Layer 5 of a small transformer language model trained on English Wikipedia (8 layers, counted from 0, width 96).
A neuron adds its activation times its output weights to the MLP's output. To switch it off is to set its activation to zero at one token and run the rest of the model.

Output weights of the MLP neurons that the questions are about. A number n stands for (n - 128) times 0.02.
n10: 148, 74, 117, 168, 184, 154, 131, 90, 122, 176, 189, 152, 123, 143, 117, 118, 121, 144, 87, 141, 193, 117, 118, 122, 131, 170, 107, 164, 101, 131, 126, 148, 170, 90, 75, 172, 81, 72, 74, 120, 146, 126, 107, 140, 129, 112, 122, 139, 140, 147, 67, 83, 116, 113, 183, 99, 134, 107, 131, 100, 140, 116, 107, 87, 106, 134, 172, 132, 155, 144, 94, 98, 141, 140, 151, 134, 135, 142, 116, 141, 134, 136, 112, 130, 160, 130, 73, 108, 135, 138, 80, 126, 163, 165, 168, 114
n52: 143, 132, 246, 135, 147, 129, 79, 85, 135, 154, 123, 116, 187, 118, 107, 119, 80, 141, 230, 164, 144, 93, 146, 176, 181, 146, 72, 91, 162, 162, 91, 105, 110, 57, 167, 177, 109, 106, 133, 158, 104, 89, 138, 151, 212, 189, 186, 103, 161, 128, 99, 143, 112, 168, 120, 80, 123, 88, 165, 61, 54, 106, 126, 64, 140, 149, 109, 197, 148, 130, 114, 134, 117, 100, 157, 118, 149, 139, 101, 152, 67, 166, 138, 130, 107, 171, 144, 95, 150, 116, 110, 87, 76, 118, 59, 120
n54: 81, 168, 114, 153, 104, 155, 127, 82, 149, 132, 81, 149, 148, 88, 146, 105, 82, 144, 111, 165, 189, 111, 134, 91, 141, 130, 130, 93, 73, 128, 84, 140, 136, 123, 147, 118, 192, 139, 175, 181, 109, 110, 161, 108, 115, 133, 94, 140, 130, 135, 145, 121, 125, 90, 161, 139, 133, 76, 110, 163, 180, 69, 171, 143, 140, 129, 104, 179, 129, 151, 20, 171, 94, 192, 142, 103, 143, 87, 111, 134, 117, 100, 66, 158, 166, 151, 96, 140, 122, 117, 152, 130, 102, 179, 97, 160
n79: 108, 167, 99, 127, 154, 88, 141, 139, 150, 92, 117, 153, 131, 164, 91, 113, 53, 90, 91, 126, 132, 138, 167, 118, 116, 100, 75, 161, 148, 78, 114, 52, 212, 147, 157, 122, 165, 118, 140, 62, 170, 162, 119, 91, 146, 189, 129, 83, 157, 50, 115, 118, 185, 163, 102, 99, 202, 171, 211, 86, 164, 200, 240, 160, 120, 87, 137, 134, 127, 178, 121, 133, 85, 118, 79, 130, 145, 137, 68, 175, 55, 158, 112, 126, 119, 86, 121, 190, 81, 80, 141, 166, 101, 153, 181, 40
n92: 165, 165, 182, 143, 122, 140, 67, 106, 146, 135, 98, 143, 95, 135, 91, 134, 115, 122, 107, 117, 185, 189, 141, 99, 109, 132, 211, 121, 77, 99, 89, 117, 168, 111, 119, 155, 109, 83, 119, 18, 123, 138, 107, 157, 111, 71, 162, 58, 180, 119, 129, 102, 168, 135, 99, 151, 97, 121, 167, 115, 126, 116, 127, 118, 98, 108, 86, 76, 151, 123, 137, 169, 158, 131, 163, 166, 156, 180, 127, 165, 160, 112, 119, 148, 154, 91, 154, 192, 110, 82, 129, 140, 147, 85, 159, 124
n178: 128, 122, 141, 117, 126, 134, 101, 138, 141, 121, 121, 185, 98, 151, 102, 151, 157, 96, 118, 177, 78, 90, 110, 167, 99, 145, 167, 150, 164, 119, 192, 182, 100, 143, 128, 115, 111, 140, 129, 104, 138, 117, 101, 96, 138, 74, 161, 136, 136, 119, 110, 115, 133, 133, 110, 87, 84, 162, 141, 126, 94, 170, 118, 118, 115, 143, 86, 125, 116, 167, 102, 135, 99, 152, 165, 134, 169, 158, 132, 155, 120, 133, 93, 73, 105, 183, 105, 114, 170, 82, 125, 66, 107, 173, 150, 149
n197: 97, 107, 137, 207, 124, 111, 49, 143, 122, 95, 99, 93, 145, 160, 119, 141, 169, 104, 77, 177, 115, 103, 113, 185, 92, 164, 152, 157, 113, 149, 107, 244, 115, 98, 106, 155, 146, 145, 153, 87, 123, 106, 159, 169, 126, 166, 169, 64, 74, 215, 157, 105, 95, 121, 95, 113, 117, 113, 114, 132, 100, 125, 122, 97, 132, 194, 120, 140, 241, 92, 117, 139, 69, 87, 120, 50, 85, 169, 87, 111, 84, 112, 197, 181, 180, 150, 115, 142, 121, 210, 123, 112, 64, 95, 166, 149
n215: 205, 74, 148, 65, 131, 63, 121, 105, 58, 186, 154, 146, 79, 158, 131, 205, 188, 152, 162, 125, 156, 76, 110, 129, 158, 159, 105, 149, 65, 130, 73, 143, 135, 137, 113, 145, 98, 203, 140, 154, 152, 134, 56, 118, 139, 208, 106, 174, 198, 130, 37, 159, 111, 118, 104, 46, 91, 162, 116, 118, 137, 152, 143, 169, 82, 165, 117, 114, 137, 136, 130, 107, 93, 98, 151, 69, 64, 95, 158, 133, 127, 166, 145, 168, 145, 123, 156, 164, 75, 171, 39, 99, 151, 152, 124, 134
n216: 176, 132, 140, 80, 145, 95, 175, 105, 88, 153, 127, 110, 77, 146, 109, 166, 62, 199, 128, 99, 187, 101, 92, 112, 139, 145, 187, 133, 114, 103, 126, 153, 162, 166, 116, 131, 160, 118, 69, 115, 90, 139, 136, 156, 83, 120, 165, 81, 129, 154, 147, 108, 146, 183, 180, 192, 127, 74, 107, 152, 118, 141, 150, 100, 132, 145, 160, 99, 190, 165, 112, 92, 134, 93, 118, 129, 143, 77, 105, 143, 95, 156, 112, 166, 79, 173, 74, 79, 86, 170, 90, 139, 170, 130, 127, 108
n220: 123, 104, 137, 143, 137, 117, 111, 80, 187, 126, 129, 159, 142, 100, 126, 142, 177, 179, 103, 121, 90, 157, 112, 143, 97, 62, 104, 152, 110, 131, 113, 117, 102, 82, 118, 79, 164, 198, 162, 176, 103, 136, 201, 156, 93, 121, 63, 97, 109, 158, 108, 182, 95, 185, 133, 107, 87, 93, 192, 125, 140, 106, 157, 112, 89, 101, 143, 166, 122, 158, 60, 100, 100, 112, 146, 145, 211, 123, 158, 130, 130, 77, 104, 115, 142, 127, 89, 134, 190, 134, 151, 162, 184, 146, 95, 89
n234: 125, 58, 90, 164, 153, 78, 178, 102, 180, 165, 109, 144, 50, 138, 96, 178, 136, 114, 125, 156, 138, 104, 141, 125, 119, 97, 125, 146, 112, 180, 106, 151, 31, 152, 183, 125, 182, 111, 96, 98, 206, 119, 208, 129, 116, 106, 160, 124, 99, 92, 169, 107, 72, 87, 107, 205, 153, 127, 117, 170, 107, 117, 170, 153, 102, 170, 89, 84, 139, 133, 84, 164, 136, 113, 180, 128, 86, 111, 126, 143, 146, 163, 140, 151, 101, 109, 111, 87, 93, 170, 116, 117, 125, 166, 109, 107
n263: 117, 120, 119, 97, 153, 137, 144, 87, 152, 118, 149, 128, 132, 91, 142, 167, 112, 160, 72, 103, 185, 144, 151, 110, 93, 85, 135, 93, 143, 127, 123, 138, 122, 122, 141, 129, 205, 158, 80, 85, 108, 108, 124, 149, 138, 124, 101, 87, 175, 62, 119, 122, 146, 167, 201, 140, 103, 120, 183, 118, 46, 121, 145, 84, 102, 129, 171, 93, 79, 121, 123, 158, 135, 126, 154, 163, 164, 109, 198, 137, 181, 139, 109, 146, 169, 114, 59, 143, 86, 155, 142, 135, 124, 122, 80, 133
n264: 172, 174, 114, 103, 89, 191, 114, 121, 133, 169, 139, 155, 129, 138, 133, 157, 115, 165, 64, 97, 135, 115, 154, 145, 142, 138, 150, 92, 152, 124, 152, 91, 145, 154, 131, 94, 151, 108, 102, 89, 149, 177, 101, 105, 160, 130, 123, 143, 165, 138, 151, 69, 73, 95, 78, 106, 152, 115, 48, 93, 142, 93, 146, 48, 85, 181, 95, 149, 156, 112, 137, 78, 182, 166, 143, 123, 119, 107, 194, 108, 144, 146, 112, 120, 118, 122, 163, 139, 93, 174, 119, 130, 131, 91, 119, 159
n316: 169, 130, 131, 142, 118, 155, 162, 92, 100, 6, 132, 145, 137, 131, 108, 184, 65, 156, 104, 180, 152, 91, 125, 128, 171, 108, 150, 149, 135, 93, 109, 174, 123, 111, 178, 108, 138, 192, 94, 164, 124, 136, 125, 114, 171, 160, 148, 155, 108, 85, 178, 127, 110, 47, 173, 143, 45, 154, 143, 90, 177, 97, 177, 129, 128, 191, 103, 178, 68, 73, 171, 154, 73, 125, 142, 73, 237, 162, 168, 66, 127, 86, 93, 104, 118, 165, 91, 168, 96, 104, 141, 187, 86, 62, 119, 112
n371: 151, 105, 115, 149, 82, 133, 151, 106, 76, 88, 139, 119, 155, 144, 138, 34, 126, 192, 195, 123, 81, 92, 133, 97, 100, 177, 118, 145, 135, 132, 72, 144, 62, 135, 182, 95, 136, 171, 155, 125, 47, 174, 174, 124, 165, 154, 151, 105, 168, 104, 136, 47, 104, 133, 159, 146, 111, 147, 99, 165, 84, 154, 116, 182, 92, 132, 174, 90, 96, 185, 46, 122, 81, 122, 111, 155, 167, 124, 134, 110, 158, 156, 141, 78, 146, 128, 163, 104, 121, 168, 165, 156, 131, 141, 165, 101
n379: 120, 89, 172, 179, 141, 176, 126, 132, 153, 142, 130, 133, 164, 68, 60, 50, 128, 115, 110, 128, 120, 55, 29, 166, 137, 149, 213, 110, 163, 125, 152, 87, 94, 177, 116, 116, 106, 150, 83, 10, 169, 147, 132, 122, 130, 97, 111, 127, 124, 134, 84, 95, 119, 174, 214, 176, 115, 130, 126, 127, 164, 104, 188, 115, 101, 204, 151, 116, 128, 117, 113, 99, 161, 67, 104, 132, 176, 141, 149, 111, 170, 174, 90, 53, 136, 132, 149, 184, 169, 150, 146, 132, 102, 104, 81, 131

Each question names a token from some text and the token that comes next. It shows the activations a of the neurons there, in the order above. A number n stands for (n - 128) times 0.071.

Then comes g, the gradient of the next token's log-probability with respect to the MLP's output, scaled to length 1. A neuron's effect is roughly proportional to its activation times (output weights . g). A number n stands for (n - 128) times 0.0035.

"te", then "ered"
a: 149, 128, 128, 128, 126, 152, 128, 127, 127, 128, 127, 175, 126, 128, 128, 128
g: 126, 129, 155, 144, 73, 100, 175, 89, 140, 139, 147, 117, 143, 132, 143, 117, 104, 130, 136, 65, 107, 120, 183, 173, 167, 127, 143, 98, 42, 154, 154, 137, 127, 149, 156, 149, 142, 130, 145, 107, 134, 123, 133, 141, 121, 137, 127, 203, 103, 196, 127, 131, 123, 129, 111, 117, 163, 95, 108, 125, 101, 105, 94, 101, 155, 99, 123, 128, 72, 84, 144, 156, 114, 162, 194, 132, 55, 173, 81, 139, 122, 108, 116, 155, 98, 118, 158, 155, 143, 141, 125, 145, 122, 91, 113, 108
Which neuron, switched off, raises the next token's probability most? n263

" for", then " f"
a: 128, 128, 128, 128, 128, 127, 128, 128, 170, 128, 128, 126, 128, 128, 128, 128
g: 134, 138, 141, 131, 117, 128, 98, 162, 141, 114, 122, 161, 112, 159, 105, 116, 143, 112, 127, 151, 102, 125, 197, 196, 109, 127, 103, 119, 158, 107, 82, 96, 80, 90, 131, 87, 169, 152, 163, 121, 141, 134, 110, 205, 141, 116, 99, 132, 91, 113, 163, 199, 100, 119, 158, 124, 53, 122, 157, 159, 182, 80, 128, 119, 102, 114, 99, 103, 134, 119, 113, 134, 130, 132, 142, 184, 139, 129, 98, 125, 124, 74, 148, 137, 93, 143, 131, 80, 154, 150, 107, 116, 172, 114, 167, 107
Which neuron, switched off, raises the next token's probability most? n216

"ven", then "is"
a: 126, 128, 157, 126, 127, 128, 140, 126, 128, 126, 128, 128, 126, 146, 129, 128
g: 157, 150, 178, 99, 165, 170, 174, 153, 91, 101, 152, 163, 80, 142, 116, 129, 132, 134, 143, 125, 154, 97, 125, 61, 67, 160, 130, 128, 130, 155, 132, 119, 105, 191, 151, 141, 130, 78, 161, 91, 85, 106, 93, 161, 115, 126, 193, 106, 93, 142, 113, 154, 141, 121, 133, 167, 101, 160, 133, 126, 94, 74, 151, 129, 117, 115, 172, 114, 122, 132, 99, 119, 161, 123, 184, 104, 140, 142, 179, 86, 98, 130, 140, 129, 127, 122, 108, 94, 126, 79, 178, 128, 102, 93, 118, 131
Which neuron, switched off, lowers the next token's probability most? n316

" the", then " F"
a: 127, 128, 128, 127, 142, 126, 136, 128, 127, 128, 128, 127, 126, 127, 128, 126
g: 158, 97, 140, 184, 160, 97, 118, 134, 124, 101, 153, 118, 136, 96, 76, 122, 133, 148, 142, 130, 100, 156, 92, 146, 92, 152, 136, 134, 98, 190, 135, 141, 126, 125, 141, 181, 80, 99, 135, 135, 149, 152, 161, 148, 83, 86, 125, 129, 163, 117, 120, 118, 137, 160, 162, 132, 80, 186, 116, 55, 94, 153, 133, 103, 128, 169, 141, 72, 73, 129, 171, 120, 175, 114, 125, 99, 138, 164, 121, 93, 124, 99, 144, 106, 88, 101, 163, 121, 128, 125, 127, 113, 182, 178, 90, 140
Which neuron, switched off, lowers the next token's probability most? n92

"ar", then ","
a: 126, 127, 128, 128, 128, 126, 127, 128, 163, 126, 128, 128, 127, 128, 126, 128
g: 124, 148, 159, 77, 146, 134, 125, 138, 100, 154, 123, 111, 146, 133, 135, 86, 115, 145, 158, 135, 83, 137, 159, 141, 128, 154, 141, 113, 135, 142, 134, 132, 180, 76, 159, 126, 126, 118, 59, 128, 125, 158, 154, 127, 125, 67, 181, 162, 185, 70, 110, 114, 150, 163, 169, 145, 112, 128, 117, 164, 144, 117, 140, 115, 160, 180, 125, 140, 88, 114, 180, 88, 89, 92, 150, 85, 145, 86, 124, 143, 108, 64, 89, 86, 161, 170, 110, 107, 93, 123, 86, 161, 118, 125, 148, 143
Which neuron, switched off, lowers the next token's probability most? n216

"ures", then " and"
a: 143, 128, 128, 128, 127, 161, 128, 128, 127, 127, 128, 144, 128, 128, 127, 128
g: 114, 150, 135, 59, 180, 129, 131, 123, 114, 175, 161, 108, 132, 213, 135, 112, 130, 95, 111, 86, 143, 141, 198, 127, 84, 128, 145, 78, 198, 169, 133, 103, 132, 137, 155, 136, 178, 86, 126, 128, 97, 135, 132, 126, 79, 93, 130, 130, 140, 103, 84, 108, 173, 127, 98, 99, 110, 138, 96, 124, 109, 126, 128, 101, 153, 169, 122, 120, 153, 149, 146, 140, 81, 131, 111, 126, 173, 152, 171, 125, 141, 122, 138, 136, 174, 118, 118, 159, 97, 81, 130, 137, 102, 141, 88, 82
Which neuron, switched off, lowers the next token's probability most? n263

"14", then " r"
a: 126, 128, 126, 127, 175, 128, 128, 149, 128, 128, 128, 127, 126, 128, 126, 128
g: 169, 162, 124, 135, 79, 135, 96, 134, 177, 73, 129, 158, 91, 147, 124, 119, 164, 141, 89, 142, 149, 162, 123, 123, 142, 135, 166, 100, 137, 78, 124, 134, 118, 146, 93, 143, 131, 133, 118, 90, 120, 97, 115, 161, 170, 120, 135, 173, 111, 194, 152, 87, 109, 109, 95, 155, 82, 96, 154, 134, 195, 103, 91, 133, 119, 95, 91, 142, 93, 155, 89, 154, 119, 140, 147, 177, 140, 122, 96, 191, 169, 166, 132, 131, 72, 124, 69, 140, 126, 136, 115, 137, 142, 84, 134, 120
Which neuron, switched off, lowers the next token's probability most? n92

"am", then " Sh"
a: 128, 168, 126, 128, 128, 128, 128, 128, 128, 126, 128, 128, 126, 161, 128, 131
g: 149, 85, 179, 134, 165, 88, 114, 83, 146, 68, 112, 134, 125, 106, 94, 96, 100, 147, 191, 110, 139, 136, 90, 113, 100, 167, 163, 106, 106, 130, 181, 164, 121, 66, 156, 164, 81, 122, 118, 137, 131, 135, 136, 119, 158, 118, 117, 166, 172, 138, 123, 103, 106, 151, 117, 105, 138, 122, 123, 88, 122, 181, 121, 125, 157, 171, 139, 90, 121, 130, 137, 134, 188, 92, 167, 107, 119, 144, 133, 122, 104, 114, 125, 120, 152, 123, 188, 182, 159, 112, 91, 92, 115, 164, 130, 69
Which neuron, switched off, lowers the next token's probability most? n52

"ers", then "hip"
a: 146, 128, 139, 128, 131, 129, 128, 128, 128, 128, 128, 127, 128, 128, 128, 128
g: 111, 94, 68, 127, 105, 140, 151, 179, 125, 132, 135, 124, 142, 109, 152, 161, 134, 113, 138, 165, 164, 123, 109, 121, 169, 109, 119, 122, 135, 163, 95, 120, 110, 141, 111, 141, 139, 63, 158, 198, 103, 101, 128, 164, 95, 178, 131, 123, 113, 138, 75, 128, 55, 155, 126, 141, 108, 117, 134, 159, 103, 159, 121, 129, 107, 116, 166, 154, 135, 142, 105, 122, 150, 194, 61, 60, 167, 110, 147, 129, 139, 133, 136, 170, 168, 144, 112, 83, 114, 94, 138, 130, 63, 161, 124, 115
Which two neurons, each switched off alone, lower its probability most, in order? n54, n10

"ent", then "or"
a: 127, 128, 128, 128, 127, 128, 249, 127, 151, 126, 128, 127, 126, 128, 128, 128
g: 147, 156, 110, 136, 108, 123, 162, 174, 131, 114, 130, 84, 133, 194, 187, 193, 71, 105, 153, 109, 118, 144, 127, 163, 139, 148, 126, 101, 113, 135, 109, 164, 103, 116, 137, 111, 122, 115, 125, 130, 129, 144, 151, 153, 161, 124, 125, 87, 172, 157, 135, 122, 138, 55, 129, 129, 109, 86, 91, 89, 143, 114, 131, 138, 102, 128, 92, 125, 82, 78, 120, 135, 80, 106, 155, 138, 114, 181, 136, 150, 118, 69, 145, 123, 91, 74, 170, 154, 183, 161, 152, 101, 179, 103, 127, 139
Which neuron, switched off, lowers the next token's probability most? n197

" Or", then "ph"
a: 128, 126, 148, 128, 128, 128, 128, 128, 128, 127, 128, 126, 144, 201, 128, 126
g: 138, 81, 127, 80, 134, 115, 162, 109, 109, 83, 148, 152, 157, 157, 76, 62, 120, 153, 87, 156, 78, 106, 142, 147, 135, 143, 157, 134, 118, 126, 144, 86, 159, 135, 109, 195, 128, 159, 142, 82, 127, 146, 117, 123, 101, 77, 149, 180, 138, 174, 145, 163, 110, 63, 76, 154, 136, 172, 111, 162, 139, 110, 123, 160, 116, 93, 103, 155, 113, 124, 156, 142, 149, 141, 136, 129, 116, 82, 148, 133, 132, 122, 112, 143, 131, 110, 79, 141, 170, 142, 167, 110, 157, 69, 167, 114
Which neuron, switched off, raises the next token's probability most? n54

" Ch", then "un"
a: 128, 127, 141, 128, 128, 128, 128, 128, 128, 140, 128, 128, 127, 127, 128, 127
g: 128, 89, 148, 139, 112, 121, 129, 96, 147, 119, 156, 122, 116, 127, 188, 178, 96, 103, 123, 170, 107, 164, 161, 134, 111, 83, 112, 135, 101, 91, 117, 103, 70, 112, 160, 122, 125, 161, 149, 114, 62, 129, 118, 156, 90, 159, 186, 109, 146, 122, 95, 175, 131, 176, 130, 132, 159, 107, 104, 106, 85, 151, 182, 124, 139, 103, 116, 117, 143, 141, 104, 54, 119, 223, 144, 155, 101, 124, 152, 126, 120, 131, 122, 136, 125, 156, 139, 123, 96, 86, 131, 121, 131, 115, 193, 126
Which neuron, switched off, lowers the next token's probability most? n220

"thern", then " |"
a: 170, 127, 126, 128, 126, 143, 127, 128, 128, 184, 128, 128, 128, 128, 132, 128
g: 101, 139, 160, 123, 132, 189, 107, 72, 72, 183, 110, 156, 84, 141, 164, 148, 130, 140, 143, 141, 152, 98, 141, 177, 141, 156, 118, 83, 111, 120, 77, 136, 181, 134, 157, 111, 171, 170, 98, 128, 145, 153, 114, 149, 114, 121, 162, 145, 113, 107, 175, 133, 150, 122, 125, 163, 112, 99, 115, 133, 106, 86, 124, 134, 91, 103, 138, 168, 106, 113, 126, 114, 92, 123, 114, 169, 163, 133, 113, 125, 80, 114, 49, 154, 120, 171, 89, 140, 73, 84, 126, 173, 124, 162, 122, 122
Which two neurons, each switched off alone, lower its probability most, in order? n220, n10

" |", then " "
a: 128, 128, 128, 126, 128, 126, 128, 128, 137, 128, 128, 128, 128, 128, 128, 128
g: 136, 125, 79, 121, 102, 118, 117, 159, 149, 133, 138, 135, 119, 214, 178, 196, 89, 106, 112, 172, 150, 96, 102, 139, 158, 122, 122, 97, 115, 116, 103, 92, 114, 138, 115, 129, 175, 185, 113, 130, 134, 118, 152, 173, 160, 165, 75, 113, 116, 168, 98, 104, 102, 126, 128, 143, 102, 104, 115, 127, 96, 96, 143, 109, 95, 148, 98, 146, 164, 140, 79, 116, 71, 123, 127, 132, 155, 62, 143, 160, 130, 91, 164, 148, 111, 113, 151, 146, 72, 147, 152, 179, 132, 125, 164, 124
Which neuron, switched off, lowers the next token's probability most? n216

" she", then " was"
a: 128, 126, 128, 126, 128, 149, 128, 128, 127, 127, 126, 136, 152, 128, 128, 132
g: 104, 120, 135, 167, 174, 113, 103, 94, 153, 121, 121, 133, 101, 112, 171, 105, 83, 157, 98, 169, 195, 125, 80, 113, 110, 134, 98, 128, 103, 130, 117, 107, 178, 120, 143, 92, 138, 186, 147, 117, 98, 136, 89, 122, 146, 137, 79, 153, 117, 148, 144, 99, 94, 77, 116, 137, 162, 147, 100, 140, 105, 99, 166, 93, 128, 191, 96, 83, 140, 154, 126, 143, 168, 139, 126, 101, 169, 157, 135, 156, 92, 165, 157, 157, 125, 103, 103, 118, 170, 67, 83, 139, 151, 139, 131, 177
Which neuron, switched off, lowers the next token's probability most? n264

" they", then " re"
a: 128, 126, 128, 128, 128, 131, 128, 128, 128, 127, 128, 160, 127, 128, 134, 128
g: 110, 115, 106, 149, 132, 129, 154, 129, 81, 129, 149, 88, 97, 144, 109, 117, 112, 134, 160, 143, 139, 142, 160, 126, 97, 118, 121, 108, 96, 98, 164, 115, 121, 157, 172, 135, 184, 61, 106, 122, 200, 148, 61, 174, 180, 102, 125, 183, 141, 102, 143, 117, 123, 138, 157, 161, 100, 153, 205, 139, 126, 134, 115, 124, 132, 131, 152, 129, 150, 96, 107, 125, 127, 116, 116, 150, 158, 103, 78, 96, 129, 118, 143, 61, 148, 79, 123, 150, 148, 174, 129, 74, 79, 107, 135, 152
Which neuron, switched off, lowers the next token's probability most? n263

"om", then "est"
a: 128, 126, 128, 128, 128, 128, 149, 128, 128, 126, 128, 128, 128, 128, 128, 182
g: 96, 142, 149, 147, 51, 123, 110, 156, 158, 159, 110, 194, 140, 88, 132, 150, 154, 60, 135, 141, 138, 164, 155, 144, 99, 163, 80, 118, 169, 112, 76, 123, 116, 140, 143, 154, 128, 122, 120, 177, 142, 105, 151, 159, 94, 129, 131, 120, 148, 95, 91, 68, 75, 107, 171, 144, 155, 122, 139, 115, 180, 153, 96, 118, 119, 195, 115, 121, 136, 132, 85, 126, 113, 153, 102, 96, 135, 144, 83, 192, 134, 110, 120, 133, 89, 89, 173, 145, 123, 128, 122, 143, 133, 126, 119, 114
Which neuron, switched off, lowers the next token's probability most? n197

"a", then " sign"
a: 162, 136, 176, 128, 138, 151, 128, 128, 128, 126, 128, 128, 128, 128, 128, 128
g: 154, 107, 142, 89, 122, 118, 110, 115, 111, 129, 124, 162, 161, 110, 138, 106, 156, 129, 184, 144, 145, 124, 161, 121, 101, 139, 126, 121, 143, 108, 135, 185, 87, 95, 132, 113, 153, 142, 126, 127, 144, 65, 117, 116, 133, 150, 96, 152, 108, 127, 178, 78, 133, 143, 152, 89, 180, 130, 146, 127, 142, 99, 95, 132, 107, 93, 125, 168, 197, 137, 99, 109, 156, 144, 131, 192, 137, 100, 170, 105, 144, 126, 147, 15, 94, 114, 104, 67, 161, 153, 100, 104, 162, 121, 142, 136
Which neuron, switched off, raises the next token's probability most? n92

"i", then " P"
a: 126, 128, 154, 127, 174, 128, 128, 128, 128, 128, 128, 128, 128, 128, 128, 126
g: 158, 114, 112, 118, 97, 129, 161, 170, 140, 41, 109, 156, 166, 109, 130, 73, 152, 117, 143, 140, 128, 156, 74, 120, 95, 102, 155, 93, 130, 98, 158, 130, 93, 107, 104, 116, 97, 73, 124, 144, 151, 92, 148, 122, 95, 128, 104, 174, 154, 115, 164, 90, 133, 139, 128, 157, 179, 141, 126, 93, 134, 112, 103, 126, 147, 124, 127, 107, 128, 150, 99, 154, 205, 128, 171, 133, 119, 80, 160, 156, 149, 126, 204, 110, 122, 96, 186, 161, 147, 127, 104, 106, 161, 104, 138, 117
Which neuron, switched off, raises the next token's probability most? n54

"2", then "."
a: 127, 128, 126, 128, 128, 159, 144, 128, 128, 144, 145, 128, 126, 128, 128, 128
g: 141, 108, 143, 190, 109, 123, 119, 137, 96, 186, 128, 141, 83, 127, 110, 191, 111, 94, 89, 111, 166, 167, 126, 135, 178, 107, 106, 123, 163, 142, 169, 140, 124, 130, 143, 100, 166, 161, 169, 157, 156, 101, 136, 96, 103, 153, 169, 155, 120, 96, 126, 94, 156, 95, 120, 129, 107, 150, 74, 121, 138, 108, 97, 157, 137, 102, 153, 87, 95, 188, 110, 82, 113, 97, 109, 123, 67, 127, 57, 155, 135, 144, 73, 134, 117, 106, 127, 115, 143, 166, 147, 141, 147, 116, 167, 143
Which neuron, switched off, lowers the next token's probability most? n234

"ks", then " later"
a: 126, 144, 128, 128, 128, 136, 128, 128, 128, 130, 128, 149, 128, 128, 126, 127
g: 123, 138, 137, 131, 99, 145, 177, 130, 165, 139, 154, 147, 117, 112, 160, 115, 53, 122, 107, 103, 88, 151, 116, 181, 127, 90, 99, 127, 65, 116, 114, 101, 166, 114, 60, 157, 123, 210, 97, 163, 152, 100, 147, 146, 126, 134, 55, 104, 170, 168, 174, 163, 134, 131, 171, 137, 137, 138, 110, 151, 99, 113, 145, 160, 117, 78, 119, 142, 141, 91, 110, 141, 132, 97, 147, 126, 96, 121, 115, 137, 132, 120, 109, 106, 163, 141, 140, 155, 176, 158, 141, 101, 136, 86, 88, 117
Which neuron, switched off, raises the next token's probability most? n178

"2", then "-"
a: 173, 128, 128, 128, 126, 128, 128, 128, 128, 127, 128, 128, 131, 128, 126, 128
g: 123, 103, 126, 144, 141, 155, 134, 139, 131, 200, 164, 89, 115, 124, 111, 176, 111, 85, 84, 163, 146, 109, 135, 150, 89, 151, 60, 106, 129, 116, 110, 125, 154, 107, 138, 140, 133, 147, 110, 72, 131, 120, 153, 131, 199, 91, 86, 127, 95, 156, 101, 129, 123, 133, 182, 157, 144, 103, 77, 144, 137, 131, 98, 175, 133, 111, 166, 92, 110, 111, 159, 139, 96, 139, 171, 146, 146, 122, 59, 136, 105, 134, 98, 143, 178, 120, 86, 119, 157, 177, 102, 166, 103, 122, 105, 167
Which neuron, switched off, lowers the next token's probability most? n10

" ", then "60"
a: 128, 126, 128, 173, 128, 128, 128, 128, 128, 126, 126, 128, 128, 128, 128, 128
g: 103, 65, 188, 111, 131, 164, 157, 141, 194, 120, 150, 146, 123, 130, 154, 165, 149, 134, 132, 110, 143, 117, 152, 141, 163, 165, 135, 133, 123, 131, 103, 116, 164, 153, 121, 193, 89, 142, 130, 117, 158, 114, 120, 118, 83, 104, 136, 162, 69, 84, 77, 157, 104, 132, 109, 154, 80, 102, 126, 165, 173, 67, 90, 127, 67, 158, 121, 130, 97, 114, 123, 96, 73, 157, 96, 82, 163, 115, 99, 167, 106, 168, 146, 143, 115, 144, 135, 145, 131, 160, 125, 129, 106, 138, 127, 105
Which neuron, switched off, raises the next token's probability most? n79

" B", then "=="
a: 184, 128, 170, 128, 138, 128, 128, 128, 126, 126, 128, 136, 126, 128, 128, 128
g: 157, 124, 100, 92, 103, 204, 134, 133, 136, 104, 128, 139, 125, 194, 107, 140, 121, 73, 106, 175, 130, 111, 124, 115, 144, 139, 75, 114, 127, 132, 97, 76, 169, 157, 114, 112, 138, 127, 148, 175, 137, 169, 121, 114, 128, 155, 104, 155, 75, 136, 84, 128, 131, 155, 107, 162, 94, 100, 167, 167, 114, 168, 137, 153, 184, 98, 117, 145, 160, 109, 82, 100, 141, 153, 169, 66, 103, 148, 153, 115, 127, 76, 118, 174, 87, 103, 125, 158, 130, 109, 172, 125, 93, 127, 132, 114
Which neuron, switched off, lowers the next token's probability most? n54

" R", then "ang"
a: 127, 127, 128, 128, 127, 128, 128, 128, 128, 128, 128, 128, 127, 128, 155, 127
g: 147, 151, 128, 138, 80, 67, 179, 90, 115, 71, 113, 96, 138, 113, 186, 109, 131, 169, 153, 141, 189, 96, 104, 101, 149, 143, 129, 131, 166, 160, 70, 131, 146, 120, 117, 185, 135, 146, 152, 97, 157, 128, 133, 129, 67, 132, 186, 139, 81, 120, 149, 147, 142, 142, 120, 116, 157, 85, 118, 118, 123, 123, 170, 127, 127, 120, 116, 186, 134, 134, 128, 112, 104, 107, 150, 150, 101, 100, 44, 87, 147, 117, 159, 140, 132, 128, 173, 123, 79, 161, 109, 145, 119, 107, 123, 129
Which neuron, switched off, lowers the next token's probability most? n371

" I", then "b"
a: 146, 128, 172, 126, 128, 126, 128, 128, 128, 128, 128, 200, 167, 128, 128, 128
g: 115, 146, 148, 137, 107, 96, 123, 130, 144, 135, 131, 103, 130, 97, 181, 118, 148, 140, 114, 167, 65, 148, 143, 134, 158, 71, 148, 141, 104, 138, 86, 147, 113, 130, 184, 187, 74, 193, 111, 115, 140, 133, 71, 136, 157, 129, 174, 113, 102, 85, 110, 149, 193, 105, 154, 132, 138, 104, 108, 125, 87, 111, 94, 78, 141, 177, 183, 151, 127, 84, 166, 146, 175, 120, 161, 119, 108, 141, 116, 88, 101, 144, 98, 151, 134, 147, 115, 95, 92, 152, 135, 112, 99, 119, 143, 123
Which neuron, switched off, lowers the next token's probability most? n263